Layer 5 of a small transformer language model trained on English Wikipedia (16 layers, counted from 0, width 96).
A neuron's activation on a vector x is GELU(weights . x + bias), where the dot is the dot product.

Input weights of the MLP neurons that the questions are about. A number n stands for n times 0.0027.
n10 (bias -0.060): 11 32 28 12 -3 5 3 -20 7 -33 -22 -26 -14 40 3 -17 43 12 11 14 7 22 -23 7 -29 -19 1 20 -12 9 -31 -5 -39 26 33 3 -5 5 13 -2 -26 -26 12 -1 4 -46 14 6 9 22 -5 -3 -8 -39 24 -21 -67 -27 5 -18 20 -22 15 14 22 9 -21 9 7 38 25 -3 1 15 7 -30 -5 1 11 -16 -26 22 -50 14 31 -21 11 -17 1 4 28 23 1 24 4 16
n37 (bias -0.100): 6 21 30 22 -17 1 -7 -32 -12 -17 1 -14 -2 -3 16 6 -29 27 25 0 20 27 -37 -11 -14 -4 21 32 1 -1 -12 46 24 41 -1 32 2 -9 33 -10 10 -45 -6 -11 11 -18 9 -11 -33 -18 26 -35 -11 -7 -7 25 15 -24 -61 -43 -30 -5 29 26 -8 -22 14 -6 19 -38 10 10 28 -10 -4 -43 46 1 26 9 -37 -11 11 19 4 -9 3 12 5 16 5 -6 2 25 -56 -10
n40 (bias -0.038): 4 6 18 15 3 8 13 2 -23 -2 -15 8 -24 -17 11 -36 18 0 -17 8 -2 -5 23 -17 26 20 -10 3 11 -20 -7 -40 -39 -36 -12 -4 21 -17 -6 29 31 -1 -9 33 -7 9 2 -19 14 -30 -4 6 31 4 21 -12 -6 2 -3 20 17 7 1 18 7 8 2 -43 -8 -3 14 -1 6 -3 27 -6 3 -17 3 5 -24 -17 -25 -3 -5 -4 -10 16 -15 -25 -12 17 -6 16 -1 44
n41 (bias -0.069): 22 3 27 19 -56 51 6 -31 -10 6 25 -21 4 -22 15 10 18 32 -4 13 -37 8 31 -27 26 -19 -19 -1 -20 4 -3 -16 -30 5 34 13 28 -25 -15 5 55 -21 -37 -34 15 46 -7 37 2 -7 7 -8 -1 14 46 26 21 -1 4 -14 30 -23 -6 -7 -4 6 36 0 6 -6 30 31 -41 -16 -30 -28 -1 29 40 -4 -31 -17 -41 28 -13 -40 0 -28 -19 6 40 -5 -29 -3 21 13
n59 (bias -0.068): 18 15 -26 14 12 -1 -9 -9 -12 -35 -7 19 -13 22 9 -4 18 -5 -9 34 -1 6 7 25 -18 -11 -6 -30 -2 8 -18 -23 -17 2 -20 -7 -1 -24 9 -3 18 9 8 -1 -1 -4 0 -3 14 -18 8 21 -23 35 -20 6 -14 16 -4 -1 -4 11 11 13 20 -4 -7 3 5 -42 -1 24 11 -23 -2 -2 22 18 -5 16 3 -24 12 -3 33 19 -35 -40 8 3 -29 4 -8 16 22 10
n67 (bias -0.083): 8 -23 11 -14 7 28 5 -8 32 3 -29 -6 -23 20 16 34 -10 -49 1 -8 6 -13 43 20 10 22 34 -28 26 19 15 4 52 19 -35 -36 -7 -59 -6 -13 18 32 -18 -47 -21 40 -33 -3 15 0 9 -3 15 19 7 22 24 -9 12 14 -3 20 -9 -49 25 1 -11 17 -9 -7 16 5 -23 10 -7 -23 -25 -21 -56 -7 -40 57 -13 14 4 -14 -10 -34 54 -6 -23 14 -33 27 1 -40
n78 (bias -0.052): 19 21 12 6 -16 -24 41 -7 -8 -33 -33 11 6 4 -11 -18 -3 3 -28 2 -16 -14 -11 -34 -22 38 48 -21 -17 -10 8 -20 15 -17 0 16 -16 13 -34 37 24 9 -28 -31 -9 19 -34 9 22 -22 -14 23 23 35 21 -7 10 1 26 -29 -3 -27 9 15 -30 -6 1 8 27 -9 8 -2 38 21 -11 21 -17 -9 -15 14 -10 23 9 -2 17 -24 -8 44 -20 -4 10 -8 -23 41 -15 3
n82 (bias -0.092): -3 4 -3 -30 -4 7 34 17 -22 7 23 -4 -23 1 21 -40 -61 7 -20 -14 47 16 -25 12 10 19 17 -47 -31 -47 -4 -21 18 28 -2 3 -66 50 21 -22 0 -4 -9 -28 -34 19 37 4 -7 16 10 -2 12 -43 -24 16 9 10 -2 -31 -33 43 -23 8 -22 16 -6 -10 -24 35 -49 -42 3 -38 27 31 9 36 28 16 -5 -4 33 4 7 10 -5 24 0 19 26 -6 -9 30 -1 13
n88 (bias -0.096): 16 -32 -21 42 -10 6 55 3 -6 14 -50 -16 21 -5 24 2 10 -11 -27 -25 1 2 21 -18 8 -27 19 -42 71 18 4 -69 -36 10 10 -16 -35 41 29 11 1 -5 -11 -17 52 -27 -43 -5 49 16 -13 10 -11 -28 -5 -3 -16 4 75 49 0 40 26 -1 12 23 -57 6 5 -10 6 -9 -21 14 12 -14 -14 26 70 -45 -23 22 -16 -41 54 -33 -96 34 1 -30 -19 -15 34 47 -52 8
n90 (bias -0.069): 21 24 -7 22 31 -33 4 0 20 -69 25 24 -1 -23 -16 3 12 -34 37 9 -48 47 -10 15 -4 9 8 -27 -22 -12 36 -24 -2 8 -38 8 -10 5 -4 25 -37 -42 16 29 6 -10 -9 -34 20 -27 1 -11 19 15 -19 -26 -1 12 -12 -11 -21 24 -4 57 -16 -29 -6 -16 1 25 -40 2 9 16 -5 10 18 -10 20 3 -19 12 28 -38 19 26 -37 49 -4 28 11 28 -5 -11 35 -3
n97 (bias -0.039): 1 -6 -9 -35 6 -21 21 36 1 22 -37 3 -16 19 -22 6 -39 -28 -13 -39 -5 -26 3 13 13 1 -48 1 38 -42 11 2 8 -13 21 31 6 -18 3 -8 28 -38 -1 -12 -24 10 4 -26 12 -2 7 11 49 -2 -22 22 47 23 17 10 -27 23 62 29 17 5 -43 19 12 13 44 18 20 -4 -8 -26 -43 20 -9 1 17 26 -14 -55 -1 -33 -15 15 -12 -12 8 -11 -5 28 16 -9
n110 (bias -0.052): -13 6 3 31 -7 16 -15 -26 -9 -19 12 0 11 5 -14 -13 -20 20 -10 -26 42 -10 3 19 5 -23 -11 -3 -4 6 -43 3 -3 -27 35 -15 23 -25 23 33 -15 30 -6 -5 -63 11 -25 62 -21 14 24 13 4 28 16 5 3 49 -17 12 -23 49 9 -17 4 29 28 -5 16 15 -17 -27 -29 11 -36 15 2 -17 -1 -7 46 26 16 11 -12 -55 -27 -21 -8 -15 -10 -12 -13 14 6 -18
n112 (bias -0.125): -19 29 58 50 48 62 16 -17 43 -8 20 -21 0 14 64 4 33 -42 -38 -56 27 -8 36 -16 9 -10 36 21 2 11 -6 7 -7 16 -21 16 17 -10 9 -5 -59 -40 -18 -10 -73 15 -52 14 11 -4 9 -1 30 46 0 -6 -5 -50 34 -32 20 -48 4 -38 -49 4 -18 -4 -63 -55 -41 44 -26 55 -28 1 15 36 51 -10 30 3 -16 -21 -14 6 -28 39 -2 -41 -16 -36 -43 43 48 -31
n130 (bias -0.045): 7 14 -14 -6 -6 30 6 -2 -2 9 -16 19 19 -19 4 -5 13 6 -12 33 -20 -10 -26 15 -12 27 11 31 -7 6 -12 -17 30 -10 -32 0 2 5 5 -19 -28 6 22 9 -5 3 41 8 3 -1 -10 7 -11 27 27 -40 5 35 7 -13 -26 -49 11 17 8 -31 2 -16 0 -10 -6 19 -25 2 29 9 -12 39 -26 -7 -16 -24 -23 -24 8 10 -8 -1 2 2 -16 1 -29 24 -2 -10
n169 (bias -0.107): -9 37 19 -4 -33 25 31 27 23 -16 7 -28 -26 0 -23 -29 -30 -41 -22 -7 56 3 12 15 -7 28 18 1 -10 11 -25 2 -16 -50 -28 29 -11 -16 -23 36 12 -12 14 11 8 9 32 -25 16 -7 63 27 34 -21 42 14 34 -12 54 -45 -7 0 24 20 0 -10 -37 -54 -21 29 22 -6 1 -33 21 -17 -40 9 7 34 -10 19 -58 -49 -32 7 9 48 -12 14 -24 -2 32 -24 17 10
n177 (bias -0.081): 13 26 19 2 -23 48 28 5 -21 3 -37 -2 -7 13 7 2 8 2 -8 5 -3 10 18 36 15 30 -21 12 -11 -10 -27 -8 36 32 -1 -25 4 1 13 2 31 -13 4 -3 -23 -3 36 2 -5 5 13 -7 -19 -22 1 -33 -24 8 2 -9 -32 -18 -32 24 15 -19 7 -4 2 12 22 3 -7 -26 22 2 11 6 6 9 -2 -51 7 26 26 -17 1 4 44 -13 -27 -28 -3 13 -17 -13
n219 (bias -0.165): -9 -49 5 25 -21 -5 -66 -55 50 1 -6 -10 -50 17 16 13 -17 6 10 -37 5 3 45 34 -60 -13 26 -23 -6 -7 -25 -2 45 4 -41 6 -30 -2 17 -4 -35 65 -3 -38 39 -2 -11 30 26 38 -31 33 -15 30 47 -5 -4 4 44 4 14 -14 22 62 -9 11 -9 -15 43 -52 -3 -2 -1 -17 24 -43 34 36 12 -16 9 21 -25 -16 48 -39 -23 0 0 -8 12 20 -28 -40 11 -18
n221 (bias -0.071): -2 12 -14 -19 34 30 -48 3 -6 -1 -8 7 4 -31 39 -12 -27 -21 -17 -17 33 -1 -3 48 -15 33 1 -13 28 -7 -20 -6 36 -21 -18 -22 31 -28 -21 23 -1 1 -10 27 -16 -13 -13 44 20 33 0 -23 -25 16 49 -2 -18 30 14 -14 3 6 5 28 -7 -5 -1 25 -33 4 7 6 -13 -17 -10 -10 -13 -6 5 15 -15 -14 25 32 -28 -12 -30 -7 -14 12 6 -7 1 8 -33 -39
n228 (bias -0.082): 24 31 22 -16 2 33 -23 0 19 -33 22 -31 17 -23 39 -7 20 -13 -8 -6 38 29 -16 32 -16 2 -41 21 12 -7 13 -11 45 -18 -22 3 29 -18 -7 -15 -5 -12 -17 18 42 -19 -4 31 -5 -10 -5 9 27 7 -12 9 -34 -21 -13 -25 33 27 4 -6 44 -36 37 -23 -23 -19 12 -9 7 -13 19 -14 -18 -55 7 -10 -44 6 4 -19 6 -6 -26 10 18 -6 -6 11 2 -6 1 11
n232 (bias -0.101): 7 -28 4 -40 -18 12 21 35 11 3 -23 -30 -1 19 7 2 -8 27 20 25 15 5 31 -19 -19 -27 6 -15 28 23 -14 -23 -22 -25 -42 -8 -5 3 -13 -34 40 16 -26 -17 -8 -9 -5 -42 22 17 36 -6 -12 -26 14 30 -5 -6 18 -52 -24 7 49 55 -4 25 -11 6 12 -13 15 4 16 -8 -13 17 -20 -7 4 17 -1 8 -31 32 38 -37 -17 4 4 13 3 -21 -7 27 25 10
n245 (bias -0.025): 10 -1 3 -32 54 21 17 -34 -13 -24 -26 -7 27 9 -34 12 11 -24 15 13 32 12 -16 -2 -8 15 -7 -13 25 -13 -49 -9 7 11 25 22 20 17 -3 47 -39 11 -9 37 -8 -21 -25 -26 24 -16 -35 29 -21 -8 -2 -13 -16 -28 -20 25 30 -18 15 34 9 -30 1 -41 38 6 43 -32 -29 29 -2 -35 5 -11 12 -31 -6 12 -32 3 36 -3 -10 27 -3 -10 -11 -20 33 3 14 -19
n249 (bias -0.086): 19 16 20 -33 -13 42 -19 5 15 40 21 24 43 -2 -12 -13 11 -20 -47 14 3 9 8 6 29 9 -6 -19 41 -7 24 -21 12 0 -7 27 28 -9 -10 15 -2 -18 -21 6 5 -9 5 29 28 13 3 27 -5 -22 -16 11 15 -13 20 -36 -20 -28 -12 8 -39 20 -12 -17 -16 32 6 10 21 5 29 -3 13 -22 -37 -16 20 9 -34 -6 -8 -14 -49 -36 -6 -34 -36 1 1 27 -2 4
n250 (bias -0.110): 7 38 12 5 27 8 2 -19 8 -14 24 17 12 14 14 -18 -11 -46 35 14 23 55 18 -20 15 -16 14 -6 20 20 -3 13 23 -43 8 27 20 -14 -18 -22 -21 -1 4 13 -5 13 -49 8 7 -9 33 -17 -2 8 -9 -9 -11 -49 -16 7 -1 19 -30 -12 20 10 -11 -16 17 -6 7 -27 9 -45 33 -36 5 -7 -9 -10 20 52 -29 -1 -7 -30 -22 -25 -8 6 43 35 -30 -33 22 -18
n256 (bias -0.147): -38 21 -22 -20 -7 -20 34 -4 -13 -22 -11 -40 19 32 -13 -1 16 -15 35 -2 20 -28 52 -13 -16 -18 30 0 -21 4 -18 12 21 -7 -49 -28 -6 11 12 -25 -4 1 17 21 -42 -17 8 1 -12 6 -11 32 0 20 4 6 -4 13 -23 0 -5 1 44 10 30 1 10 7 20 -30 7 -19 27 27 -4 -8 -1 40 0 35 -1 -21 -16 -51 -29 -24 -11 16 29 13 -9 30 -3 9 8 -45
n278 (bias -0.126): -1 -15 14 3 16 -10 20 -5 2 9 2 0 26 -2 -39 17 -17 -2 25 -7 -20 41 -44 21 12 -1 30 -10 -9 2 -1 -26 0 1 1 -21 -4 -46 15 -14 -29 -17 -25 -12 -8 19 14 23 4 15 29 -9 -31 -6 11 -6 23 -8 -6 20 0 -25 -13 8 -22 12 14 -23 14 22 -15 -34 26 9 -13 -20 25 8 10 4 -2 12 9 -45 -19 -4 43 14 -20 33 37 -6 5 -18 48 -21
n293 (bias -0.088): -8 -8 -12 -21 37 22 -57 -29 29 17 44 -20 -44 -38 -8 -2 -18 -19 7 -6 40 -13 -35 43 17 1 21 19 18 -25 16 -31 5 5 7 35 3 -29 32 -27 -5 -12 -12 -22 -64 14 -4 17 5 0 -43 8 41 23 19 26 -6 11 -46 2 31 -25 -15 6 -11 -14 -27 4 36 -7 -14 39 40 19 -68 -50 -40 30 2 -14 5 5 -24 -1 -26 -20 2 22 6 13 16 -34 11 37 71 -19
n299 (bias -0.080): -7 5 1 10 -1 -11 46 -12 -13 8 2 15 4 -30 -25 2 8 20 -26 -1 22 30 -14 -11 19 -23 25 -10 48 -13 9 -34 -12 -27 17 -4 1 15 11 -13 -3 -8 14 -11 -30 8 4 -8 4 -8 34 30 1 -16 -10 28 -4 -40 16 -22 18 -31 18 -10 15 41 -41 -5 16 28 -29 -34 16 1 -40 -25 5 16 43 4 14 -37 -18 -6 1 -17 0 -16 -28 -34 11 10 11 18 -10 -2
n322 (bias -0.059): 6 16 -16 -16 -22 6 -11 6 9 2 7 -7 6 -9 26 0 -2 -7 -5 -1 3 1 -3 37 3 -1 10 -6 -7 6 12 42 -18 -5 2 -3 12 15 27 2 -34 7 -16 -21 19 -21 -12 22 1 -17 -9 10 -30 8 -18 30 -6 1 4 22 28 15 5 -9 -34 13 15 -9 2 0 -5 1 28 -23 -41 4 19 20 23 6 -37 21 -8 -7 -13 -31 5 -14 -5 6 1 -35 -21 -20 17 -6
n332 (bias -0.100): 30 11 3 -9 -7 -10 -39 -14 1 10 0 13 9 -24 -8 -2 3 21 -34 13 -30 -6 -2 -28 3 -46 -23 -3 1 -25 -21 16 10 12 14 16 -24 10 -8 -5 0 12 -19 -8 6 27 0 44 25 4 31 -1 18 4 1 0 14 11 18 -19 5 -11 1 22 -19 -17 16 -13 -11 -22 -7 14 23 17 28 -12 21 3 -41 -7 -21 18 1 -25 -24 -13 -15 -32 -38 15 41 8 -21 -7 16 19
n352 (bias -0.061): 1 17 -1 -16 8 1 5 4 -8 -4 4 -1 -5 10 8 24 -5 1 -7 7 -18 7 7 -4 10 10 -41 -11 -58 17 19 -31 -7 -13 22 8 13 9 14 -22 43 22 -16 -27 -39 -16 -24 -3 15 -7 14 12 24 5 12 0 -23 -13 21 7 -8 16 -7 -12 -24 -15 -23 -5 5 -36 11 17 42 3 19 6 16 13 0 24 8 1 -1 13 20 11 -18 -6 -40 25 -33 26 4 36 10 -8
n360 (bias -0.092): 9 -5 4 -28 -1 -32 34 -36 -17 -21 38 -45 -12 -1 2 -12 23 -21 21 -27 -24 -12 20 23 -5 -19 -19 -1 4 4 6 -8 -8 -30 6 32 10 -6 48 -64 -49 24 -42 13 -19 26 16 5 -14 14 25 -9 -23 39 2 -32 -22 18 -36 -29 16 -31 54 -27 9 5 65 33 30 21 18 4 29 22 -13 0 2 15 6 21 -1 -15 -15 -15 -21 -9 -23 9 32 25 5 12 -17 -4 22 -8
n368 (bias -0.135): -41 -13 14 50 -9 47 17 -65 2 8 -19 7 32 -21 -32 -1 -13 19 -12 20 53 -18 20 31 -1 -33 77 38 -14 -20 -15 6 22 5 5 4 27 5 1 7 -6 23 25 -8 -32 -10 10 -10 -44 5 -3 10 -27 8 5 -4 -23 45 -11 -12 -18 2 12 -33 -35 3 -5 -29 13 -18 6 8 16 18 13 -15 16 -17 11 39 -13 21 -19 -32 -8 -31 15 7 -21 2 -3 52 -22 -27 -36 9

Each question shows a token from some text and the vector x that enters the MLP there. A number n stands for n times 0.078.

"\n": -80 14 21 8 -21 -36 15 20 1 -1 14 27 13 -54 28 -19 -10 24 8 -22 -13 -15 26 -4 -11 8 -14 -11 4 -10 10 9 -30 3 0 -23 22 13 -1 -12 4 8 -11 2 41 -3 -1 33 18 -19 -9 -5 -16 8 -15 4 12 -2 -27 -33 -23 -31 -11 -32 39 -3 -53 10 14 6 20 16 16 -31 1 -18 14 -14 -21 16 20 -7 11 -4 29 21 37 17 35 19 -9 5 0 -1 8 -9
Which of these neurons fires most? n37

"199": -53 -1 -5 -8 -11 -36 6 38 14 -1 -10 21 23 -49 12 20 -19 12 13 -24 -7 -15 35 -11 -11 5 -18 -5 11 -10 8 -2 -24 7 22 -47 11 26 5 -2 24 9 -21 35 42 -3 -19 48 7 -17 -25 0 -16 17 10 -11 7 -7 -56 -16 -12 -22 20 -16 16 22 -58 -13 2 22 21 2 6 -29 5 10 32 -12 -37 -10 17 0 -2 10 25 13 47 6 20 5 -12 -12 0 0 -3 2
Which of these neurons fires most? n40

"Gill": -45 3 -16 -13 -29 -18 -5 33 19 2 -1 11 20 -45 6 -16 -30 33 11 -19 -15 -9 29 -1 -21 21 -2 12 26 -15 1 3 -30 18 45 -24 3 27 -23 -24 31 18 -23 31 14 -17 3 22 -4 -24 3 3 -17 -5 -10 -13 23 18 -17 -30 14 -32 -14 -40 25 -17 -73 -8 14 -1 1 8 -21 -12 9 -1 26 9 -29 17 24 23 10 12 41 22 10 -2 14 17 -9 -5 14 2 23 -12
Which of these neurons fires most? n352

"John ": -33 -16 -29 -16 -9 -23 -14 10 10 -13 -18 27 19 -46 -1 -7 -28 7 18 -28 -15 -7 44 -2 -7 -19 5 11 8 -20 19 26 -34 13 28 -7 25 23 -18 6 18 19 -19 40 28 -9 2 44 12 -14 -4 10 -11 4 -24 -15 17 2 -45 -56 6 -22 -1 -35 27 -6 -49 -3 28 6 -5 -2 -6 -10 0 6 36 17 -38 -6 12 8 -9 6 32 10 26 2 23 19 -3 -4 7 17 16 -4
Which of these neurons fires most? n332

"and ": -51 -1 -5 15 -11 -25 9 37 17 -32 -24 36 17 -49 -8 -11 -4 22 17 -19 -19 7 28 -15 -17 -3 -26 2 16 -1 6 5 -33 3 11 -15 16 13 2 5 19 19 -28 13 26 -4 9 52 13 -1 -2 -13 -13 -17 -5 8 21 6 -44 -35 8 -12 -14 -37 25 -22 -42 20 -14 39 -18 14 -14 -16 3 -2 9 9 -39 -5 30 -1 -4 -3 56 8 22 2 21 9 -4 -6 9 7 29 -16
Which of these neurons fires most? n299

"City": -34 10 -20 -2 -14 -10 10 40 7 -21 -5 20 24 -47 8 -7 -21 13 30 -47 -41 -29 17 4 -26 22 -8 25 16 -10 3 2 -24 -1 21 -12 14 33 -21 7 0 11 -25 27 12 -2 -17 42 -19 -22 -14 1 3 -3 16 -11 7 12 -33 -30 16 -10 -12 -43 19 -18 -50 9 3 -7 14 10 -6 -12 19 -2 47 0 -31 -3 11 6 23 8 43 -2 40 -21 16 7 -16 -11 31 6 22 -3
Which of these neurons fires most? n352

"fer": -62 -24 -26 -2 0 -22 24 24 2 2 -10 20 14 -39 0 5 -7 22 -2 -14 -6 -5 8 6 -12 13 -30 13 18 -6 24 20 -36 -13 5 -4 5 2 1 8 3 10 -26 48 21 -33 -20 39 -11 -10 -33 -10 -17 -9 11 -2 6 6 -28 -30 3 -16 -4 -38 21 -17 -39 -5 -1 -7 15 -4 -26 -13 17 7 55 12 -40 4 29 8 -2 13 52 8 47 0 36 7 1 5 18 1 16 -4
The most active neuron and its activation: n245, at about 0.27

"' ": -42 5 3 6 -1 -18 14 30 28 -13 -7 26 14 -52 -5 -1 6 6 18 -35 -8 0 22 4 -4 -14 -5 -1 -9 -6 21 -5 -24 1 -5 -11 20 22 16 -11 14 5 -41 20 42 -26 -20 49 3 -15 -16 -9 -9 -8 -15 4 34 13 -41 -45 -6 -11 -20 -34 27 16 -54 1 5 -6 -1 9 -19 -3 -2 -10 15 -7 -41 -10 23 5 -10 12 25 18 57 3 7 23 -14 -22 15 29 34 1
The most active neuron and its activation: n293, at about 0.31

"the ": -19 12 -17 20 6 -15 12 20 28 -24 -3 17 3 -42 16 -25 -2 16 14 -30 -28 -9 13 7 -24 -26 -1 -9 -8 -5 6 14 -37 10 22 -8 1 1 0 -6 7 10 -26 38 31 -7 4 62 5 -9 1 -9 -18 -9 -3 0 9 5 -42 -34 1 -27 13 -48 29 -24 -61 2 15 35 -6 19 -14 -15 11 -3 15 -4 -45 4 15 15 8 1 25 4 61 8 7 24 -16 -18 20 14 3 6
Which two neurons fire most, strongest first? n10, n360

"as ": -41 -1 -16 -11 -20 -12 15 18 9 -38 -2 6 25 -42 -3 -23 -7 2 16 -22 -27 -20 22 -7 -13 -12 -17 0 0 -15 -1 8 -32 14 25 -1 13 3 -2 -3 18 26 -22 30 28 18 -15 72 9 -3 -5 -6 -17 -6 -10 1 15 9 -33 -36 14 -4 -10 -52 31 1 -50 2 -1 18 10 20 3 -5 3 -6 27 -4 -35 -16 22 -5 -5 4 54 29 38 14 28 15 -19 -28 14 6 19 10
The most active neuron and its activation: n360, at about 0.42

"spent ": -42 -5 -18 -9 11 -25 10 25 15 -8 -1 15 10 -41 11 -2 2 -8 13 -14 -5 3 9 -1 -24 17 8 -20 -13 1 12 -2 -35 0 27 -25 5 24 2 23 19 -8 -30 20 28 6 16 49 9 -22 -25 -12 -3 -4 -24 18 8 -11 -43 -41 17 -15 21 -45 10 -36 -50 13 -3 6 -3 16 -10 -23 7 -5 27 -2 -52 -2 27 20 -2 2 44 14 31 2 21 26 5 -24 22 -7 39 10
The most active neuron and its activation: n293, at about 0.22

"Wigan ": -40 -5 -11 -9 -2 -27 16 22 11 -11 -26 23 19 -52 17 -1 -11 8 -6 -22 -19 -3 27 15 -10 -2 1 15 11 -16 -1 -5 -16 17 14 -18 8 15 -28 0 10 15 -21 22 7 -10 13 30 8 -22 -17 -11 6 0 -17 4 25 -8 -33 -48 34 -30 -10 -42 35 -12 -55 -4 33 0 10 0 -30 -23 5 -8 27 -8 -32 12 21 21 27 9 28 30 36 -7 11 27 -9 -12 20 16 32 -17
The three highest activations, in order: n67, n245, n299

"an ": -51 -4 -13 -8 3 -15 1 33 21 -30 -18 23 8 -41 -2 -42 5 17 14 -27 10 14 17 -1 -12 8 -3 -14 -2 -1 3 5 -29 17 31 -18 5 -6 0 -5 10 16 -27 3 59 14 -11 37 1 -16 7 -19 -17 -18 1 6 12 16 -12 -31 -5 -23 -6 -56 26 -12 -48 -8 14 10 -8 21 -16 -5 15 13 14 -4 -43 -11 28 5 5 13 19 23 58 4 28 20 -33 -13 15 10 19 -2
The most active neuron and its activation: n67, at about 0.19

"\n\n": -70 2 8 10 -18 -50 15 21 8 8 3 38 3 -50 21 -20 4 -4 14 -21 -8 -10 36 -8 -14 7 -9 -22 -2 1 2 17 -19 4 4 -19 19 23 -8 -15 20 12 -16 3 35 -10 -18 53 14 -1 -2 -16 1 5 -7 -6 21 -7 -41 -42 -11 -20 -14 -43 36 -8 -47 13 2 -4 8 7 2 -27 17 -22 25 -6 -28 18 19 6 10 10 25 6 38 36 21 5 3 -4 4 -2 4 -9
Which of these neurons fires most? n250

"| ": -49 4 -18 10 2 -17 10 30 14 -21 3 24 12 -50 6 -17 18 6 9 -37 -23 -14 17 -17 -9 -19 9 -20 2 3 6 20 -42 8 11 -17 8 30 -6 9 -7 13 -18 33 12 -18 -24 54 26 -4 -36 -11 -11 10 -19 10 3 2 -32 -15 22 -30 -4 -37 34 -28 -38 -14 0 26 1 7 -10 -18 21 9 37 -6 -30 -11 11 9 0 -5 25 19 52 21 11 10 -5 -16 26 4 17 -1
The most active neuron and its activation: n245, at about 0.45

"6": -43 6 -28 7 7 -11 -5 37 30 -23 11 13 3 -43 -2 -23 -20 11 32 -30 -51 -5 31 7 -26 -1 0 -10 13 -15 -7 6 -8 -2 9 -7 1 32 11 18 9 26 -20 16 31 -26 -1 45 10 -15 -24 -2 -8 -5 2 -4 14 -8 -24 0 10 -40 10 -32 15 4 -53 -4 17 3 19 14 -19 -15 7 1 29 -15 -44 1 12 -17 2 2 67 35 33 0 16 12 0 -10 13 -6 14 -23
The most active neuron and its activation: n219, at about 1.1

"Taylor ": -33 -4 -15 -24 -12 -31 4 -1 23 -13 -13 10 8 -31 6 4 -17 18 24 -20 -10 -10 40 14 0 -4 16 22 6 -20 3 9 -26 22 25 -19 7 26 -35 5 9 14 -14 32 12 -19 -10 34 5 -22 -17 13 -10 -2 -17 -11 25 18 -41 -48 15 -26 -5 -54 7 -27 -55 -12 22 15 -3 15 -23 -15 10 9 24 7 -34 -4 36 8 24 -5 47 13 32 -2 12 27 -18 -7 13 15 20 -6
The three highest activations, in order: n245, n368, n130

"States ": -47 7 -12 12 -15 -43 10 23 19 -37 0 34 23 -35 10 -19 7 21 24 -21 -11 -11 38 2 -18 -15 -1 10 11 -13 -2 6 -26 12 15 -30 18 20 -29 16 6 13 -43 31 0 1 -2 60 -9 -16 -13 8 -7 0 -2 -11 1 32 -18 -27 3 -18 -8 -48 8 -7 -51 -11 21 18 4 11 -12 -29 -3 15 16 -7 -30 -3 21 14 4 10 23 -3 42 6 10 -14 0 -32 30 9 16 9
The most active neuron and its activation: n110, at about 1.1

"I": -43 12 -13 -2 -8 -2 -5 38 27 -29 -5 16 12 -45 13 -22 -35 16 16 -28 -33 -6 9 -15 -25 -5 -15 9 25 -22 11 -6 -9 -10 33 -17 9 24 -15 1 -5 9 -34 16 9 -8 16 38 -14 -2 -12 0 -17 -8 -7 -7 17 28 -35 -20 -5 -41 15 -47 37 6 -27 2 24 -6 -11 24 -6 -18 10 23 24 -14 -35 -4 14 -3 2 -1 44 15 41 34 19 13 -13 3 15 8 20 7
Which two neurons fire most, strongest first? n130, n360

"their ": -18 -4 1 5 16 -22 21 27 25 -15 -22 20 11 -45 6 -13 -3 10 16 -29 -15 0 9 4 -3 -18 -3 8 -22 -9 13 -17 -43 4 14 -13 8 10 10 -7 11 1 -46 28 51 7 -12 68 9 -16 -3 -14 -11 -4 -3 12 22 13 -48 -37 4 -29 -4 -41 18 -6 -47 7 11 5 3 10 -20 -19 19 -6 9 5 -48 -9 23 14 -3 3 15 17 48 11 11 34 -17 -22 16 9 33 2
The most active neuron and its activation: n278, at about 0.78

"Justice ": -38 13 -18 2 -15 -24 10 -5 12 -10 -15 30 34 -38 -5 -20 -4 20 24 -8 -27 -24 23 -19 2 -5 5 17 11 -10 18 8 -30 17 9 -17 17 13 -4 7 8 29 -31 34 5 -9 -4 48 0 -19 -31 -2 -2 4 -11 -4 -1 22 -33 -41 11 -32 1 -37 25 -21 -48 -7 24 10 -9 -14 -3 -9 0 16 21 -5 -40 -3 14 10 0 5 34 6 81 13 6 1 5 -8 1 10 8 -9
Which of these neurons fires most? n78

". ": -61 5 -7 11 -23 -18 16 29 23 -14 3 25 15 -45 0 -18 21 3 16 -18 8 -13 22 -15 -27 -11 -26 10 -9 4 11 20 -24 11 17 -29 19 23 -5 -8 12 21 -28 19 45 3 -17 66 19 -11 -11 -11 -2 -1 -21 7 12 -13 -42 -35 2 -32 -13 -54 30 -20 -38 2 1 -7 -11 7 -12 0 8 -11 23 -1 -16 28 19 -3 1 14 35 6 45 13 2 4 2 -9 9 9 19 -13
The three highest activations, in order: n41, n228, n112

"J": -65 -3 -3 -26 0 -7 -12 22 10 -9 -10 8 25 -38 7 -24 -19 31 15 -20 -14 7 40 0 -27 -7 -9 -5 18 15 38 10 -30 -1 29 -31 5 25 -2 7 14 1 -18 40 16 -18 12 38 -9 4 -21 9 -16 4 -18 -12 8 32 -38 -26 -7 -37 4 -49 36 -7 -41 -23 18 3 5 18 -15 -12 9 3 29 -7 -37 0 18 13 -2 15 20 18 36 11 25 19 -2 4 -3 -10 -9 -11
Which of these neurons fires most? n368

"after ": -36 -4 -12 -16 -2 -8 18 31 0 -18 -3 25 21 -37 18 -9 -12 -3 13 -18 -4 -1 27 -21 -28 -1 -6 11 -4 -22 1 4 -39 5 7 -22 -4 14 14 5 10 13 -34 35 40 5 4 63 11 -4 -11 -5 -14 7 -8 13 6 -17 -34 -49 14 -4 -2 -54 29 -9 -54 3 3 14 -5 19 -1 -21 -7 -18 11 -12 -40 -7 23 10 -7 6 54 20 40 8 17 13 -2 -6 26 -4 34 -1
Which two neurons fire most, strongest first? n228, n10

"Leicester ": -30 15 -20 -16 -17 -23 3 14 -2 -14 -8 21 26 -38 21 8 5 11 -8 -32 -27 -7 31 16 -26 -5 -11 25 15 -11 14 2 -26 11 20 -21 0 17 -18 7 20 19 -31 26 20 10 0 32 -20 -21 -12 -3 13 4 -22 -4 14 19 -24 -50 12 -30 -8 -39 17 -18 -54 -7 27 -3 -7 4 -20 -14 9 -2 17 1 -51 2 25 22 11 0 41 3 49 -6 27 21 2 -17 27 12 20 -1
The three highest activations, in order: n332, n78, n130

"am ": -47 -2 -15 -12 1 -28 12 -2 25 -21 2 9 14 -43 -2 -23 13 24 21 -26 -6 2 26 4 -16 -1 5 -8 3 4 26 4 -12 10 0 -16 10 11 -2 23 18 23 -2 40 21 -31 5 31 10 -16 -24 -7 -23 -19 -16 4 1 17 -29 -36 -3 -26 -11 -46 19 -9 -53 1 22 13 -10 9 -21 -15 5 5 60 -14 -26 -8 25 9 -5 -6 30 18 70 10 7 17 -26 -1 10 8 7 -11
The most active neuron and its activation: n368, at about 0.26